Layer 4 of a small transformer language model trained on English Wikipedia (8 layers, counted from 0, width 96).
In attention head 0, each number of a token's query is one row of weights dot the token's vector x. The head spreads its attention over the tokens so far by the softmax of query dot key.

Query weights of the head. A number n stands for n times 0.0038.
q0: 2 10 -20 9 28 27 -31 7 29 15 -27 -2 23 -17 -29 -3 8 -4 41 18 -8 -15 4 -9 28 -6 16 21 -16 -22 -14 14 3 31 6 29 29 -4 -43 -12 3 -6 15 -8 5 -5 17 -25 -9 -16 4 -10 -6 14 24 15 -4 -12 -10 -27 -16 6 -11 10 2 -2 -1 -3 -26 17 15 34 15 -20 11 -37 28 -16 14 -3 -13 19 -13 -19 8 -22 -4 -19 8 -30 1 -31 -3 -7 -16 2
q1: 23 32 -13 4 -4 24 40 -33 12 29 -10 -5 -24 -8 6 5 1 13 -46 35 14 3 9 -39 10 39 -40 9 -6 -31 32 -37 17 23 -17 5 7 29 22 -14 -6 -31 11 -2 -10 -16 -3 -16 -29 5 -6 -14 2 -21 9 17 -3 -13 -20 -7 -4 1 -32 28 15 8 5 -9 -31 30 2 -49 -17 42 13 35 40 7 -54 13 -31 25 -37 4 26 9 -5 2 -1 19 11 -15 -10 4 -11 -14
q2: 6 -33 2 0 18 33 29 -45 -14 18 8 0 1 -21 -34 2 17 20 -12 -14 -15 14 0 -38 28 18 -19 23 -3 -2 29 -3 -7 34 -10 61 -1 19 37 -17 -23 -12 13 -1 -9 -13 -16 -19 49 12 -34 6 -5 0 -8 5 -25 -30 -7 -43 27 34 7 34 -9 -4 3 3 9 9 20 4 -10 -11 -10 0 10 10 -3 45 -21 37 -1 25 -13 -36 -13 1 -28 29 6 -3 -31 10 -37 2
q3: 11 -11 74 -59 31 -17 16 8 1 -28 -19 7 -1 32 22 25 -8 24 -1 13 -31 -25 -10 21 5 -24 2 -31 11 7 -28 -30 -36 -10 -6 -30 -38 -35 -31 66 0 -22 21 -25 6 -20 31 21 -35 14 36 -14 0 -41 -49 5 10 20 -8 4 20 -21 -31 -23 -9 12 9 -23 24 -63 16 -43 17 -6 -1 -11 21 31 -9 -44 26 -7 25 23 16 -14 -8 -7 14 47 3 9 27 -6 1 -13
q4: -7 -38 1 -8 -38 3 45 -5 37 31 35 -14 52 7 24 40 -1 37 24 -19 -15 0 42 -10 -12 10 -41 30 -12 50 7 72 23 -27 -23 -31 27 -23 -11 36 -2 1 32 43 22 38 -5 -19 12 -24 -12 45 28 6 -36 -3 23 -28 -19 38 15 16 -45 4 9 19 -19 9 24 -44 -25 52 -12 19 -28 -26 5 17 7 -55 1 -26 -3 0 24 -10 -4 33 -1 59 25 9 7 -23 34 -9
q5: -7 -21 34 9 -8 29 -20 7 -25 13 -14 -2 6 21 -1 -10 37 -15 14 25 6 -19 5 38 -7 3 -5 -18 21 22 2 17 -11 36 11 -20 24 -41 -15 17 -9 -19 -28 -17 19 -12 -29 -25 -15 31 9 -3 26 0 30 11 46 -17 10 26 -4 8 -9 -15 0 -10 3 -6 -30 -68 -1 -8 3 7 7 8 -27 -11 -20 5 17 42 29 43 5 31 -8 33 -31 12 -1 8 -10 -34 -18 29
q6: 0 3 22 4 -3 -19 7 -2 3 21 28 12 -23 -28 25 9 5 -16 -8 -18 27 25 18 -16 0 -4 -28 30 24 15 2 1 -9 5 18 -24 -28 -4 42 25 8 24 44 28 24 -17 1 9 9 4 -25 1 0 26 4 -32 9 11 -34 16 -34 28 7 -4 1 15 2 21 18 -20 -28 -52 -23 -13 -4 13 25 -22 5 3 29 54 -35 -31 21 15 39 -3 13 9 -15 20 22 -21 37 -32
q7: -6 25 -41 -23 -49 -32 25 -1 -32 -26 -33 30 -50 -25 24 11 -39 -47 -16 -9 7 63 34 -8 41 -2 -25 12 -44 15 -2 50 52 -21 -11 -8 -62 40 40 19 21 12 -43 8 22 -3 30 6 4 -23 -34 -10 -16 -7 8 11 2 -32 16 31 -17 -16 -6 -4 -9 2 29 8 -14 19 -7 17 -39 46 -29 51 -26 -4 26 25 46 -41 -39 -48 -30 -34 13 12 24 -57 -5 19 -29 -31 -1 0
q8: 30 -56 -10 32 -51 14 -3 18 -6 -19 44 12 15 3 37 14 -29 48 -55 -24 -42 11 -2 10 -18 15 8 0 9 -5 3 27 18 -26 -16 22 -35 -34 -35 -19 45 61 -21 21 2 17 14 35 -18 -4 6 -15 48 24 -20 -8 33 -19 1 7 -10 26 -15 -23 36 21 18 15 32 -16 -43 -49 12 -10 49 -17 -6 -25 -3 39 60 -2 0 -8 42 33 28 -34 -4 26 -10 17 50 -46 6 -11
q9: 34 20 9 3 0 -1 37 24 45 20 -14 -9 -12 12 15 31 -25 -12 -4 -14 -39 4 -3 19 -11 -25 -36 27 -5 -23 21 66 30 31 21 -42 10 -19 -45 0 -6 19 -10 61 -45 19 26 41 50 -51 -20 -10 33 -17 -54 -3 39 8 49 23 -9 14 0 -15 -5 17 6 -43 7 -8 -26 -41 48 24 13 46 -35 12 1 26 15 38 -12 -31 23 21 37 -8 -5 28 -10 -14 39 -22 1 15
q10: -13 22 37 38 -9 30 -9 33 12 7 -37 -14 8 -32 -17 31 -2 -6 -3 11 24 -14 -18 -14 12 -21 29 23 -17 32 -3 -9 33 14 -30 51 -10 49 17 -21 14 16 36 -40 -15 -35 18 12 11 16 25 -12 -22 23 42 -50 30 -22 -32 14 8 -24 24 -42 -8 6 -15 -4 37 32 26 -10 -3 10 -20 32 20 35 20 18 -11 -28 5 -8 39 -1 52 42 -10 33 -29 55 -3 -15 13 -13
q11: 41 -9 9 53 38 26 -25 -16 -45 16 -25 -17 37 -33 23 25 36 -10 13 41 -26 -2 -58 35 -24 -41 14 -30 -17 6 51 16 -3 25 43 47 5 -34 7 -40 28 -38 -5 6 -27 22 78 2 10 -27 21 28 -8 -29 -8 -13 -18 -33 -18 -24 -21 -49 -9 -19 20 -45 9 40 48 -25 -5 -24 18 6 12 -15 -1 -52 1 -1 -15 -3 -50 4 -60 58 -19 -45 -55 -7 -4 1 -37 -26 45 -28
q12: -2 10 -4 18 6 29 15 -46 0 -3 5 -21 30 -20 0 30 27 -22 25 2 20 59 17 -16 13 31 -12 -6 -8 31 -27 30 -23 13 -18 41 -39 28 2 -25 13 6 -35 -28 -2 33 45 13 22 12 38 31 25 -19 32 21 26 -19 -38 -16 -30 64 49 8 31 35 6 -10 -48 31 -3 -9 -4 28 34 3 26 -28 -12 -19 -13 -15 -15 -29 -74 -30 12 0 -8 -68 22 -50 26 6 3 -27
q13: -14 -14 -5 19 9 36 -2 34 -13 -10 -8 41 30 -4 -22 -15 44 -5 26 8 82 -7 24 2 -8 -23 0 -2 14 9 32 16 15 49 -33 43 24 -60 6 14 9 33 28 35 18 -30 -24 -21 27 12 -45 -39 -2 -24 -4 -69 -41 -22 16 -9 -55 -13 -15 3 43 -5 26 36 -48 -14 -36 5 -25 -7 31 -7 10 -18 3 -2 -8 5 -61 25 22 -16 3 46 -31 -21 -3 28 -42 11 7 -18
q14: 12 35 11 -17 13 -9 10 68 34 -37 56 21 23 4 10 33 25 -5 13 -15 61 26 23 11 27 45 32 17 -37 8 25 -50 19 7 -14 8 -2 17 -16 1 -13 -26 8 -36 -13 42 4 -34 12 -34 -7 -30 -20 -13 15 8 61 5 -20 10 -8 -3 -8 -9 -45 -32 3 -29 3 -1 2 1 48 15 -3 5 -23 77 17 52 16 22 -31 -40 44 16 48 45 23 35 -10 15 -13 -40 17 -11
q15: -5 -56 17 8 26 -15 -44 1 25 -26 16 15 21 -2 -26 -15 3 6 33 -10 -14 16 14 7 -11 -6 15 18 -24 -12 -10 41 -26 -29 46 8 -3 -21 17 27 22 -15 27 -9 0 -72 -2 26 -19 -37 24 -2 -6 -19 34 36 -25 24 -24 -31 18 -30 38 -17 -34 0 41 22 3 60 10 -2 -5 2 3 11 -29 36 -14 -23 -17 -3 6 18 -34 13 -31 -26 -34 28 -40 -31 40 -17 -6 -33
q16: -8 -56 -14 -22 -18 -12 -28 25 -36 -5 -14 6 1 -2 33 -6 -22 8 34 32 11 -23 -32 28 -29 -7 19 -18 -11 18 -16 11 11 -34 23 -34 -11 -35 -6 7 7 0 18 23 4 11 -13 12 50 44 -15 4 -5 5 -5 -29 -17 -25 16 -2 -5 -2 -25 -17 8 8 6 -5 28 -45 -21 32 31 13 -1 -6 -1 0 0 13 59 -14 31 13 -16 11 -41 36 -12 49 -8 14 12 14 7 12
q17: -21 0 6 11 26 -10 -29 -4 12 5 -18 5 24 -30 -25 -15 -12 12 28 2 -11 -3 20 -18 41 8 -7 -8 -7 -14 18 -10 -10 28 6 -1 32 3 -25 -32 -16 -18 -26 3 19 6 -1 -39 -25 -14 -7 -24 -23 38 7 22 -37 -4 15 21 -5 6 13 -22 -6 -2 10 -7 -21 26 -5 40 -32 -41 -4 -58 -16 -14 5 -15 -56 -15 0 11 5 15 -5 20 -19 -12 -29 -10 -33 -14 3 -11
q18: -28 -13 7 30 19 -22 -31 -2 15 -11 -7 14 66 -18 -7 -20 -1 32 -4 -54 -9 -27 32 12 -11 13 -3 31 -8 -26 -20 45 22 10 40 3 34 -14 -25 -39 7 21 27 3 35 9 19 11 37 -32 -15 8 2 76 30 4 28 -11 -23 -10 3 49 28 -27 -14 -24 5 0 1 2 45 52 8 -37 26 -65 -13 -31 22 -15 23 -4 33 -6 -9 -11 8 -1 -25 -54 -16 -9 17 22 -33 5
q19: -9 -17 -36 -27 9 11 -34 -33 -77 1 -31 10 -40 31 26 -16 -26 -25 1 23 19 -7 -28 22 12 -23 -25 -10 19 -2 35 -30 -4 29 -4 -16 13 7 8 -13 9 -49 -6 3 -4 10 -42 -35 0 65 -11 -28 -13 26 32 9 -28 5 -8 10 -2 -4 -13 -7 14 -30 15 -30 6 30 -5 4 -24 18 9 13 -15 28 -18 15 -30 5 -20 17 -17 -6 -39 -17 -13 -15 21 29 -34 29 3 23
q20: -20 1 -37 3 15 17 -49 -41 -33 -3 -16 19 28 -7 -17 -6 13 -24 23 45 20 -18 0 3 27 14 -17 -9 16 28 34 -5 4 0 -8 73 12 -15 25 -12 11 -9 5 1 2 19 -36 -34 2 32 12 16 8 22 17 -21 -30 1 27 -2 12 1 -32 18 -11 -38 9 11 -3 40 -37 18 -27 18 -20 -17 -27 16 21 5 -68 15 -30 -11 -46 1 13 47 -32 -18 9 24 -30 15 -25 4
q21: -43 23 25 -27 25 -16 -25 -39 -10 -21 -23 -28 -33 -14 -35 -29 -3 -29 34 27 33 10 3 -30 13 33 -22 -7 0 -27 35 -29 12 21 -53 76 9 9 17 -7 4 -33 25 -5 37 -13 -47 -26 -25 14 -9 0 0 20 25 20 -29 -16 31 -13 21 18 26 10 -57 -23 18 -4 -36 24 3 13 1 -5 -22 15 1 30 23 22 -4 -1 32 15 -23 4 -2 20 12 -55 -16 0 8 8 18 19
q22: -33 -41 -9 4 -15 16 20 4 21 93 39 9 67 12 32 57 0 55 4 -23 -5 -43 14 14 -21 -27 1 40 -58 31 -21 36 -43 -51 2 -6 20 -6 -4 39 -11 -5 51 8 -3 -7 16 -21 -15 -10 -53 -12 12 21 -1 -49 -11 -9 24 58 38 -45 -57 11 -5 -10 -6 -22 -5 -26 23 -9 30 -15 5 7 39 4 10 -14 -41 -15 10 10 10 21 -9 29 -18 25 6 52 -17 0 47 3
q23: -10 -13 1 -38 -22 0 17 59 8 13 -21 10 27 -37 13 9 1 -6 -19 -16 -55 -5 17 -6 18 -27 -38 -26 -4 28 -2 9 2 -2 -4 -6 -2 5 16 -25 25 5 -9 21 -18 26 1 -8 64 -19 -12 41 30 14 -15 12 67 -7 -22 34 -48 18 -10 -10 24 20 -24 -11 -13 -31 -23 9 31 26 19 -7 1 -25 9 13 -14 -21 -25 17 -2 16 -27 -5 -27 35 -18 9 2 -21 -21 22
q24: -14 -14 25 -23 -10 -42 36 10 63 6 11 1 36 -30 -26 -1 -17 -9 -29 4 -20 4 12 14 -11 6 42 -21 -51 -27 7 17 -9 19 17 -63 28 15 18 48 -49 5 2 12 40 -44 39 -14 -13 -58 24 23 -4 -76 6 56 44 7 2 34 24 -12 -31 5 -31 6 -53 54 27 14 14 -19 -8 27 -26 -31 13 -19 26 -4 -3 -23 6 3 21 24 8 39 9 13 -15 -16 -3 -30 43 -18
q25: 38 4 -25 -16 -3 -25 25 44 29 4 30 16 10 55 -19 21 3 44 5 -10 12 -10 -30 21 40 -1 32 24 -14 -6 -16 23 14 3 38 -21 4 4 2 39 -41 9 -22 10 9 -11 -12 -16 -22 54 15 -31 5 6 -19 45 8 -44 2 8 -2 7 -25 40 -12 2 -49 4 10 -12 32 22 4 -8 -22 7 -23 32 -18 -19 -41 -29 -11 -27 -47 43 -5 -19 26 -6 18 -15 -10 -26 -13 -1
q26: -29 3 -11 -56 -33 22 -10 16 -2 -11 -7 -16 24 26 -7 -38 -26 -76 -10 14 -18 -1 8 0 -49 25 -59 -15 31 22 -4 -22 33 -3 -17 -17 -13 -7 -11 -19 -20 34 6 -9 -9 -34 4 -28 29 1 -6 7 -22 53 50 -35 -10 -5 23 -5 -22 15 52 24 22 -28 5 27 9 -22 20 -13 21 -40 43 -15 -20 34 -30 17 -37 65 -3 -9 12 -17 -9 16 -7 -45 -7 -1 43 39 -47 -1
q27: -52 -29 -11 3 -26 28 -7 -20 -10 15 23 -14 40 22 -14 42 39 10 -22 41 -37 -10 8 -32 -20 39 -10 -15 -6 0 -60 2 -55 -32 -6 -14 13 12 -2 45 0 10 2 -38 40 -22 32 4 -16 10 -22 -45 -4 0 29 25 -41 -3 3 -41 38 8 38 28 -18 -9 -1 33 41 13 8 -6 6 -18 1 -15 11 -15 -15 30 -4 -6 0 10 -29 35 -26 -53 5 -10 34 23 45 23 9 -39
q28: 18 41 16 30 40 1 22 -9 -6 -72 -6 -9 30 -16 24 5 30 20 28 13 -10 -24 -27 -10 41 2 5 -21 -4 -3 -11 15 3 16 40 53 23 3 -57 -6 -9 47 -67 -3 -3 -28 -24 5 -43 -34 1 -16 34 13 -18 -24 1 -10 -24 -11 -34 -52 -59 47 -24 -11 -5 -24 9 -34 52 -14 10 -12 13 -8 2 46 -9 9 14 12 -40 -40 -18 32 5 -17 -52 12 -2 -9 -43 7 -9 23
q29: 34 1 -19 -6 -10 -43 51 -20 -9 17 21 20 28 8 16 -14 10 20 16 -16 -12 8 12 5 18 32 -45 18 -25 0 37 -39 41 36 -12 5 -5 22 37 32 8 16 -5 -4 23 -5 -32 -43 -14 -46 31 -18 12 -26 0 22 -28 23 30 -36 6 -6 -24 -5 5 8 -52 29 -18 15 14 21 2 36 24 -33 31 35 -25 -36 5 29 25 -31 14 -8 6 -18 -11 34 14 -32 -7 33 24 -27
q30: -10 20 31 0 -1 3 21 13 22 25 79 22 1 -8 19 28 -21 -16 -55 -19 -27 66 13 9 -4 -30 -2 0 -10 -47 32 20 -29 14 -9 49 20 -10 7 29 -44 7 1 -55 -35 -3 -12 21 56 -12 -6 36 45 -2 1 29 -5 -4 31 21 -7 10 -11 -2 -18 -26 5 0 -45 20 24 55 32 40 -1 -57 32 -7 34 13 -17 -45 -5 -14 30 -20 58 26 -16 -34 -35 -29 35 39 -11 6
q31: -34 -3 10 -16 33 -19 -42 3 -31 20 -28 -12 12 1 -19 -24 7 -10 6 20 -33 10 17 17 -23 -9 -42 37 14 42 -46 4 -7 -8 -11 -25 21 -1 -20 56 10 -20 -16 -3 4 -21 -6 40 -4 -7 -5 -9 -8 -54 -17 -17 -46 3 -24 -9 -42 -17 17 -10 4 15 32 -30 -6 -10 10 10 25 28 29 -9 -7 -46 33 -85 13 -18 -5 48 -6 -16 -42 51 28 -17 -5 -8 24 34 36 9

Each question shows a short text with each token's key, already scaled and adjusted for position as the last token sees it. A number n stands for n times 0.012.

Then comes the last token's vector x. A number n stands for n times 0.063.

0 "asi": 4 -5 21 -7 23 -5 -9 -1 0 -5 3 2 29 8 23 -12 45 -53 -28 -11 17 28 -12 -20 34 13 -11 -25 -10 5 37 -2
1 "er": -13 18 15 -13 16 12 -44 -11 -8 -18 18 34 15 17 33 -20 23 -30 -18 11 16 30 -14 -35 38 47 -11 0 1 -5 26 -6
2 ".": -21 29 14 -9 0 33 -68 -23 -15 -26 15 46 8 21 0 1 3 -7 -9 18 16 20 -23 -35 49 44 -18 16 2 -3 39 11
3 " This": -16 11 21 -11 -3 17 -34 -14 -24 -34 8 40 -12 30 0 -1 -11 2 -16 20 34 27 -15 -39 33 57 0 30 22 -20 4 -8
4 " was": 9 23 19 -19 1 22 -21 -38 -13 -26 15 51 10 32 4 -11 -15 13 -8 14 14 38 -24 -39 45 44 -13 25 13 -3 12 12
5 " apparent": 15 11 22 -6 6 -10 -15 -30 -20 -35 29 43 12 49 -6 3 0 19 -7 11 24 26 3 -38 31 31 1 28 5 -11 23 7
x: -14 -5 -31 -7 -23 -14 -14 18 25 -7 18 -27 -25 -3 -24 -18 15 13 -28 36 29 -25 -6 -6 53 5 13 9 -4 -5 28 -4 17 17 0 -18 13 -2 -19 -3 9 8 -15 1 34 -20 -3 -21 -13 10 -36 -8 0 -15 17 18 4 -46 -19 -55 19 -9 18 -21 -7 -52 -6 23 -8 9 7 9 39 -25 -22 -18 1 -39 -13 -40 12 -16 -2 3 -13 40 16 12 -15 -10 20 26 21 32 3 -23
To which token does the last token give the most attention? 4 " was"

0 "ide": 10 -6 10 -10 18 6 -22 -19 -14 -18 23 29 26 8 10 -13 46 -32 -24 2 17 16 -9 -24 40 36 -17 1 4 6 25 -8
1 "n": -23 13 5 -10 5 5 -33 -26 -11 -17 28 37 23 -2 21 -13 22 -29 -7 6 19 18 -22 -30 34 51 -10 3 -1 0 22 -27
2 "cy": -33 30 14 -2 20 -5 -38 -13 -16 -21 36 27 3 13 20 -2 -6 -20 -6 -8 20 26 -13 -19 46 42 -21 -2 10 -4 36 -5
3 ";": -11 27 15 -10 -4 26 -33 -31 -20 -9 24 55 13 2 19 -13 -30 9 -19 5 22 13 -34 -20 49 50 -16 4 9 -11 21 -2
4 " Ryan": 9 31 22 -29 -20 5 -48 -14 -20 -34 31 53 0 17 24 -7 -33 2 -19 37 68 31 -10 -42 35 70 -12 15 -2 -11 21 24
5 " Gra": 51 10 54 -45 -36 3 -34 -6 -10 -10 17 29 -16 16 8 -6 -18 40 26 20 49 53 -2 -36 22 33 -26 0 -10 -24 20 6
x: -46 76 -5 30 -48 32 3 2 13 -4 0 9 -42 -15 -16 0 -16 0 -30 17 9 -16 5 -31 29 17 -18 5 -11 -14 2 1 17 16 -9 6 20 9 7 2 17 5 -19 -18 44 -39 13 -30 -28 -1 0 4 13 -6 33 12 28 -33 -17 -27 -2 -59 0 22 -9 -15 -4 35 11 30 33 -13 -4 -11 -17 -15 -18 11 12 -1 -32 -15 -6 -8 -5 19 14 -19 3 -2 3 6 8 12 11 -10
To which token does the last token give the most attention? 4 " Ryan"

0 "er": 10 -2 2 -9 13 8 -46 -10 -10 -11 26 37 10 26 29 -18 26 -35 -24 16 18 29 -15 -32 36 47 -14 -8 4 -10 32 -4
1 " for": -18 18 1 -26 -6 28 -58 -22 -1 -10 19 54 7 36 22 -7 25 -18 -27 17 18 31 -17 -36 29 42 -16 0 29 5 30 3
2 " the": -28 22 22 -15 -16 27 -45 -25 -16 -7 12 47 -1 30 28 9 7 -10 -29 12 30 30 -15 -34 34 41 -13 5 22 -4 23 5
3 " res": -23 43 53 -32 2 35 -39 -41 -8 -16 15 34 14 40 4 12 -35 6 5 26 34 41 -12 -50 15 55 -18 21 0 -16 8 9
4 "ide": 18 10 40 -4 -10 3 -6 -41 -25 -37 21 38 21 27 -21 16 -31 11 -12 9 27 17 3 -28 25 40 -16 22 23 -3 -5 6
5 "n": 24 10 15 -16 -15 -4 -28 -26 -20 -22 45 45 29 12 10 8 4 22 7 8 14 32 -7 -46 37 52 -19 20 8 -2 6 -3
x: -47 17 -26 22 -16 10 26 -9 3 6 10 -1 -31 -19 -16 -20 10 33 -30 7 13 3 -12 -38 37 38 16 -1 5 1 7 17 -1 26 -7 12 10 -13 26 -3 6 27 2 4 29 -19 -14 -23 5 47 -4 2 22 -25 1 24 -3 -13 -31 -37 50 -29 8 11 5 -34 -10 10 20 1 -9 4 29 -24 -10 -25 -14 -21 -16 -18 -4 7 -32 -10 -24 21 56 12 -27 3 23 12 9 39 -11 4
To which token does the last token give the most attention? 3 " res"

0 " from": 10 3 3 -7 5 23 -27 -30 -12 -21 7 35 17 24 6 20 24 -29 -24 13 20 26 -16 -17 7 35 -20 -9 -2 -10 35 14
1 " the": -11 15 11 -6 -3 16 -27 -20 -19 -16 9 42 10 15 13 20 26 -16 -29 13 33 31 -12 -28 26 41 -13 4 8 -12 14 16
2 " res": -45 39 52 -27 8 30 -30 -44 -5 -18 10 29 17 32 -3 17 -2 -16 -5 29 36 42 -10 -47 9 54 -14 19 -4 -20 4 8
3 "ide": -16 10 32 -2 -6 1 -2 -42 -17 -39 18 34 20 26 -25 18 -33 6 -20 6 28 16 5 -28 21 33 -12 23 21 -7 -5 4
4 "n": 20 18 13 -9 -13 -7 -20 -25 -17 -26 43 41 28 12 6 13 -18 13 2 10 13 30 -4 -46 36 47 -14 18 4 -1 2 -3
5 "cy": 28 12 18 0 1 -11 -36 -8 -17 -31 36 27 11 18 8 13 0 27 14 5 22 30 -4 -30 41 41 -26 12 10 -5 26 10
x: -53 1 -26 9 -9 -17 -13 -23 3 6 24 -19 -56 -1 -9 10 29 46 -39 33 35 -7 -25 -17 16 28 13 26 -10 22 3 18 19 32 -24 6 19 -4 10 -6 -23 -2 -15 -13 16 -26 -6 -18 -16 30 -9 -5 28 -16 -7 0 -13 -39 -24 -47 47 -36 15 -13 -20 -38 -4 32 30 3 -4 -7 26 -18 -19 -12 -7 -2 -2 -3 7 -11 8 -5 -11 16 5 3 -15 -2 27 4 -8 19 -16 -16
Which token does the last token look at most, and with what share of its attention? 2 " res", with about 80%

0 " Wel": 17 4 16 3 4 9 -8 -8 -22 -18 10 17 -18 8 0 -13 50 -47 -34 35 31 31 -20 -14 10 37 -8 -6 -24 -12 6 -20
1 "fare": -34 24 14 -4 -1 -3 -25 -11 -16 -6 32 13 -6 23 9 -14 35 -30 -38 28 24 26 -14 -35 30 52 -16 -6 -6 -5 1 8
2 " Act": -50 35 21 -18 22 20 -28 -24 -22 -8 18 45 8 11 10 -15 -8 -39 -24 17 38 22 -20 -15 40 55 -10 10 -8 -11 11 -5
3 " (": -20 31 25 -15 -5 29 -22 -20 -17 -32 27 47 7 16 8 -17 -26 9 -7 5 20 34 -30 -29 28 57 -7 8 17 -13 -12 -28
4 "s": 26 16 11 -18 -34 19 -20 -32 -23 -29 34 41 32 12 6 -8 0 34 1 9 30 40 -24 -19 21 45 4 11 19 -9 -13 12
5 "uch": 49 16 11 -29 -26 -7 -15 -7 -16 -30 13 48 32 12 0 20 7 24 7 5 24 11 -16 -28 15 43 -6 -4 18 2 3 -6
x: -33 29 -18 5 -9 21 40 -36 14 -16 1 -10 -40 -6 -6 -13 42 8 17 5 21 -7 -4 -10 33 29 14 17 -8 -6 10 -3 -13 25 -12 1 -8 6 -16 -29 16 20 -8 -8 22 -14 -6 -45 -4 28 0 -4 14 -30 19 33 -13 -19 4 -28 18 -1 25 -13 11 -47 5 24 43 43 25 5 -5 -11 -17 -6 3 -9 -1 -28 0 -21 13 -10 -8 50 3 12 -48 4 21 21 30 22 -35 -6
To which token does the last token give the most attention? 4 "s"

0 " res": 19 -7 26 -11 24 23 -23 -52 -3 -17 14 44 16 36 -15 1 50 -38 -32 26 25 33 -2 -30 8 53 -8 17 -9 -12 7 -12
1 "umed": -17 6 6 -9 7 20 -27 -46 -22 0 17 58 14 32 15 2 26 -29 -18 12 12 22 2 -22 35 34 7 19 12 -8 27 1
2 " at": -23 11 9 -5 9 21 -45 -42 -25 -15 29 45 0 19 18 4 1 -13 -21 14 28 29 -8 -38 43 34 -10 22 16 6 28 15
3 " the": -17 17 24 -3 -18 17 -31 -33 -36 -9 13 41 -3 7 27 17 -19 3 -24 13 31 25 -6 -39 39 37 -14 11 15 -2 17 18
4 " Fl": 23 26 46 -38 -20 13 -36 -18 -7 -18 33 25 -1 18 4 -9 -37 28 19 18 54 46 1 -41 23 40 -9 9 -3 -23 6 40
5 "amin": 49 14 34 -42 -28 13 -44 -21 -23 -7 15 15 21 12 20 15 14 39 24 13 37 20 -10 -44 32 48 1 14 -19 -5 0 23
x: -38 37 -6 24 -30 -19 17 -10 -3 -36 10 -4 -36 -3 -11 -6 9 14 -5 21 -17 -29 34 -8 30 -4 18 27 18 -27 17 12 -2 45 -17 -9 42 32 9 -2 -28 -5 -17 -4 0 -23 -17 -26 13 4 8 -11 -3 -9 18 -10 -9 -43 -13 -28 37 8 22 3 5 -23 -27 24 -14 25 13 -18 -3 -34 -31 -33 -22 0 -8 -6 -47 -5 -16 -32 -4 18 18 -18 -24 -4 2 -6 22 19 21 -11
Which two tokens does the last token look at most, in order? 4 " Fl", 5 "amin"

0 "\n\n": 21 14 30 -14 3 20 -48 -24 -5 -30 13 60 -9 -1 -42 19 28 -22 -20 16 40 39 -26 -32 45 44 -27 39 -3 -26 30 17
1 "\"": -8 3 5 -5 -14 44 -71 -33 -24 -58 32 51 0 -11 -32 7 -3 1 8 14 18 33 -6 -69 51 85 -14 77 35 -6 3 4
2 "It": -29 15 24 -21 -13 1 -24 -34 -17 -29 8 32 -10 2 -19 1 -5 -29 -17 26 46 31 -13 -39 25 51 6 54 1 -35 1 32
3 " was": -5 19 13 -11 2 10 -23 -31 -14 -28 8 46 4 19 -24 7 -22 -1 -4 11 20 32 -24 -34 51 44 -8 42 -2 0 18 31
4 " defin": 8 15 21 3 -13 29 -42 -46 -57 -42 24 41 -4 27 -20 23 -8 13 5 31 33 16 -8 -51 54 48 15 44 6 0 -8 14
5 "ite": 16 6 2 10 -1 0 -11 -32 -35 -22 38 23 20 27 2 7 9 23 2 7 23 22 -8 -27 41 40 11 33 19 3 3 7
x: -11 -8 -26 -19 -23 -17 -17 -13 21 -8 -11 -34 -42 3 -11 -4 7 20 -19 37 38 -46 -17 19 26 42 7 11 -5 -31 33 3 -5 25 -1 1 -4 -10 -15 -23 -4 10 -8 12 23 -31 -15 -13 17 16 -46 19 2 -18 17 13 -43 -36 -34 -44 17 3 22 -1 -25 -41 5 13 19 7 1 7 5 -25 -32 -25 16 -15 -12 -18 5 -3 -23 -6 -9 19 24 12 -14 -27 13 11 36 31 -6 1
To which token does the last token give the most attention? 1 "\""

0 " Children": 14 10 13 -29 13 0 -16 -10 -24 -4 34 26 -1 -1 -12 -13 44 -42 -37 19 43 30 -20 -18 34 36 -9 -1 -37 -19 -1 24
1 " and": -34 33 24 -19 -7 8 -21 -6 3 8 27 31 -2 35 11 -9 40 -21 -40 15 22 30 -14 -27 9 37 -19 -18 20 -3 34 3
2 " Equ": -60 47 55 -38 -4 25 -30 -5 -20 -8 25 36 6 27 2 -14 -3 -19 -20 36 39 40 -11 -26 31 49 -24 0 -11 -19 18 -2
3 "ality": -19 35 40 -16 -14 7 -33 -14 -20 -11 26 23 0 31 24 -9 -31 4 -18 30 28 30 -13 -45 34 48 -12 1 6 4 21 -2
4 " (": 8 25 43 -14 -3 33 -23 -18 -10 -23 29 42 2 19 19 -15 -33 26 8 5 19 34 -27 -44 35 55 -17 1 11 -14 17 -28
5 "No": 41 1 36 -7 -13 7 -7 -20 -20 -24 38 13 25 5 11 -16 23 46 14 2 38 38 -14 -20 24 37 0 3 10 -4 0 11
x: -10 52 -42 -24 -12 18 -7 1 21 -5 -4 -30 -33 27 1 -19 27 15 -11 23 21 -27 -43 10 31 52 12 20 -19 -27 8 3 -16 25 -28 11 -6 -4 21 -18 14 -4 -11 -10 -1 -18 0 -5 -1 20 -4 16 0 -7 25 30 13 -9 2 -24 7 -24 4 -19 12 -15 13 35 39 34 23 13 4 -23 -9 -22 -5 26 17 -51 -17 -2 -5 0 -1 30 32 -5 10 -8 0 0 -1 12 -28 -23
Which two tokens does the last token look at most, in order? 4 " (", 3 "ality"

0 "ful": 9 -2 8 -1 9 13 -31 -2 -5 -11 22 30 21 13 16 -9 8 -31 -20 3 4 19 -7 -29 22 29 -19 13 0 -6 39 -19
1 " sun": -23 8 30 -7 22 12 -21 -24 0 -21 15 28 21 33 6 4 24 -29 -17 23 18 43 -6 -33 23 46 -11 1 0 -3 22 8
2 " ra": -36 41 57 -24 -16 11 -1 -28 -24 -21 38 38 11 16 -3 -16 0 -19 -30 23 34 37 -3 -24 9 27 -23 5 -27 -14 17 -4
3 "ys": -23 33 36 -18 -12 11 -30 -48 -16 -19 18 48 20 4 9 11 -40 1 -8 23 37 37 -4 -32 30 33 -29 -3 -10 7 16 7
4 ".": 4 18 19 -15 -1 29 -62 -26 -18 -30 14 41 5 18 -6 2 -23 25 6 15 18 20 -25 -33 45 40 -17 18 -3 -5 35 10
5 " In": 17 4 22 -25 -26 9 -21 -31 -24 -33 6 55 9 15 0 13 -3 19 2 -6 31 28 -15 -25 41 56 -8 28 18 -36 26 2
x: -14 -7 -31 18 -30 -10 6 33 28 1 -33 -22 -33 -3 -14 9 -15 7 -15 4 6 -32 -2 28 33 24 -2 15 12 -18 3 -1 -7 32 -12 -4 26 -18 7 -18 -1 21 -10 -20 27 -30 -6 8 10 10 7 9 6 -60 14 23 -16 -32 -4 -51 20 -22 15 -8 16 -48 -2 34 55 20 6 9 2 -28 -17 0 -44 -8 3 -34 7 -26 -3 -10 -6 21 23 10 -9 5 17 8 20 22 1 9
To which token does the last token give the most attention? 4 "."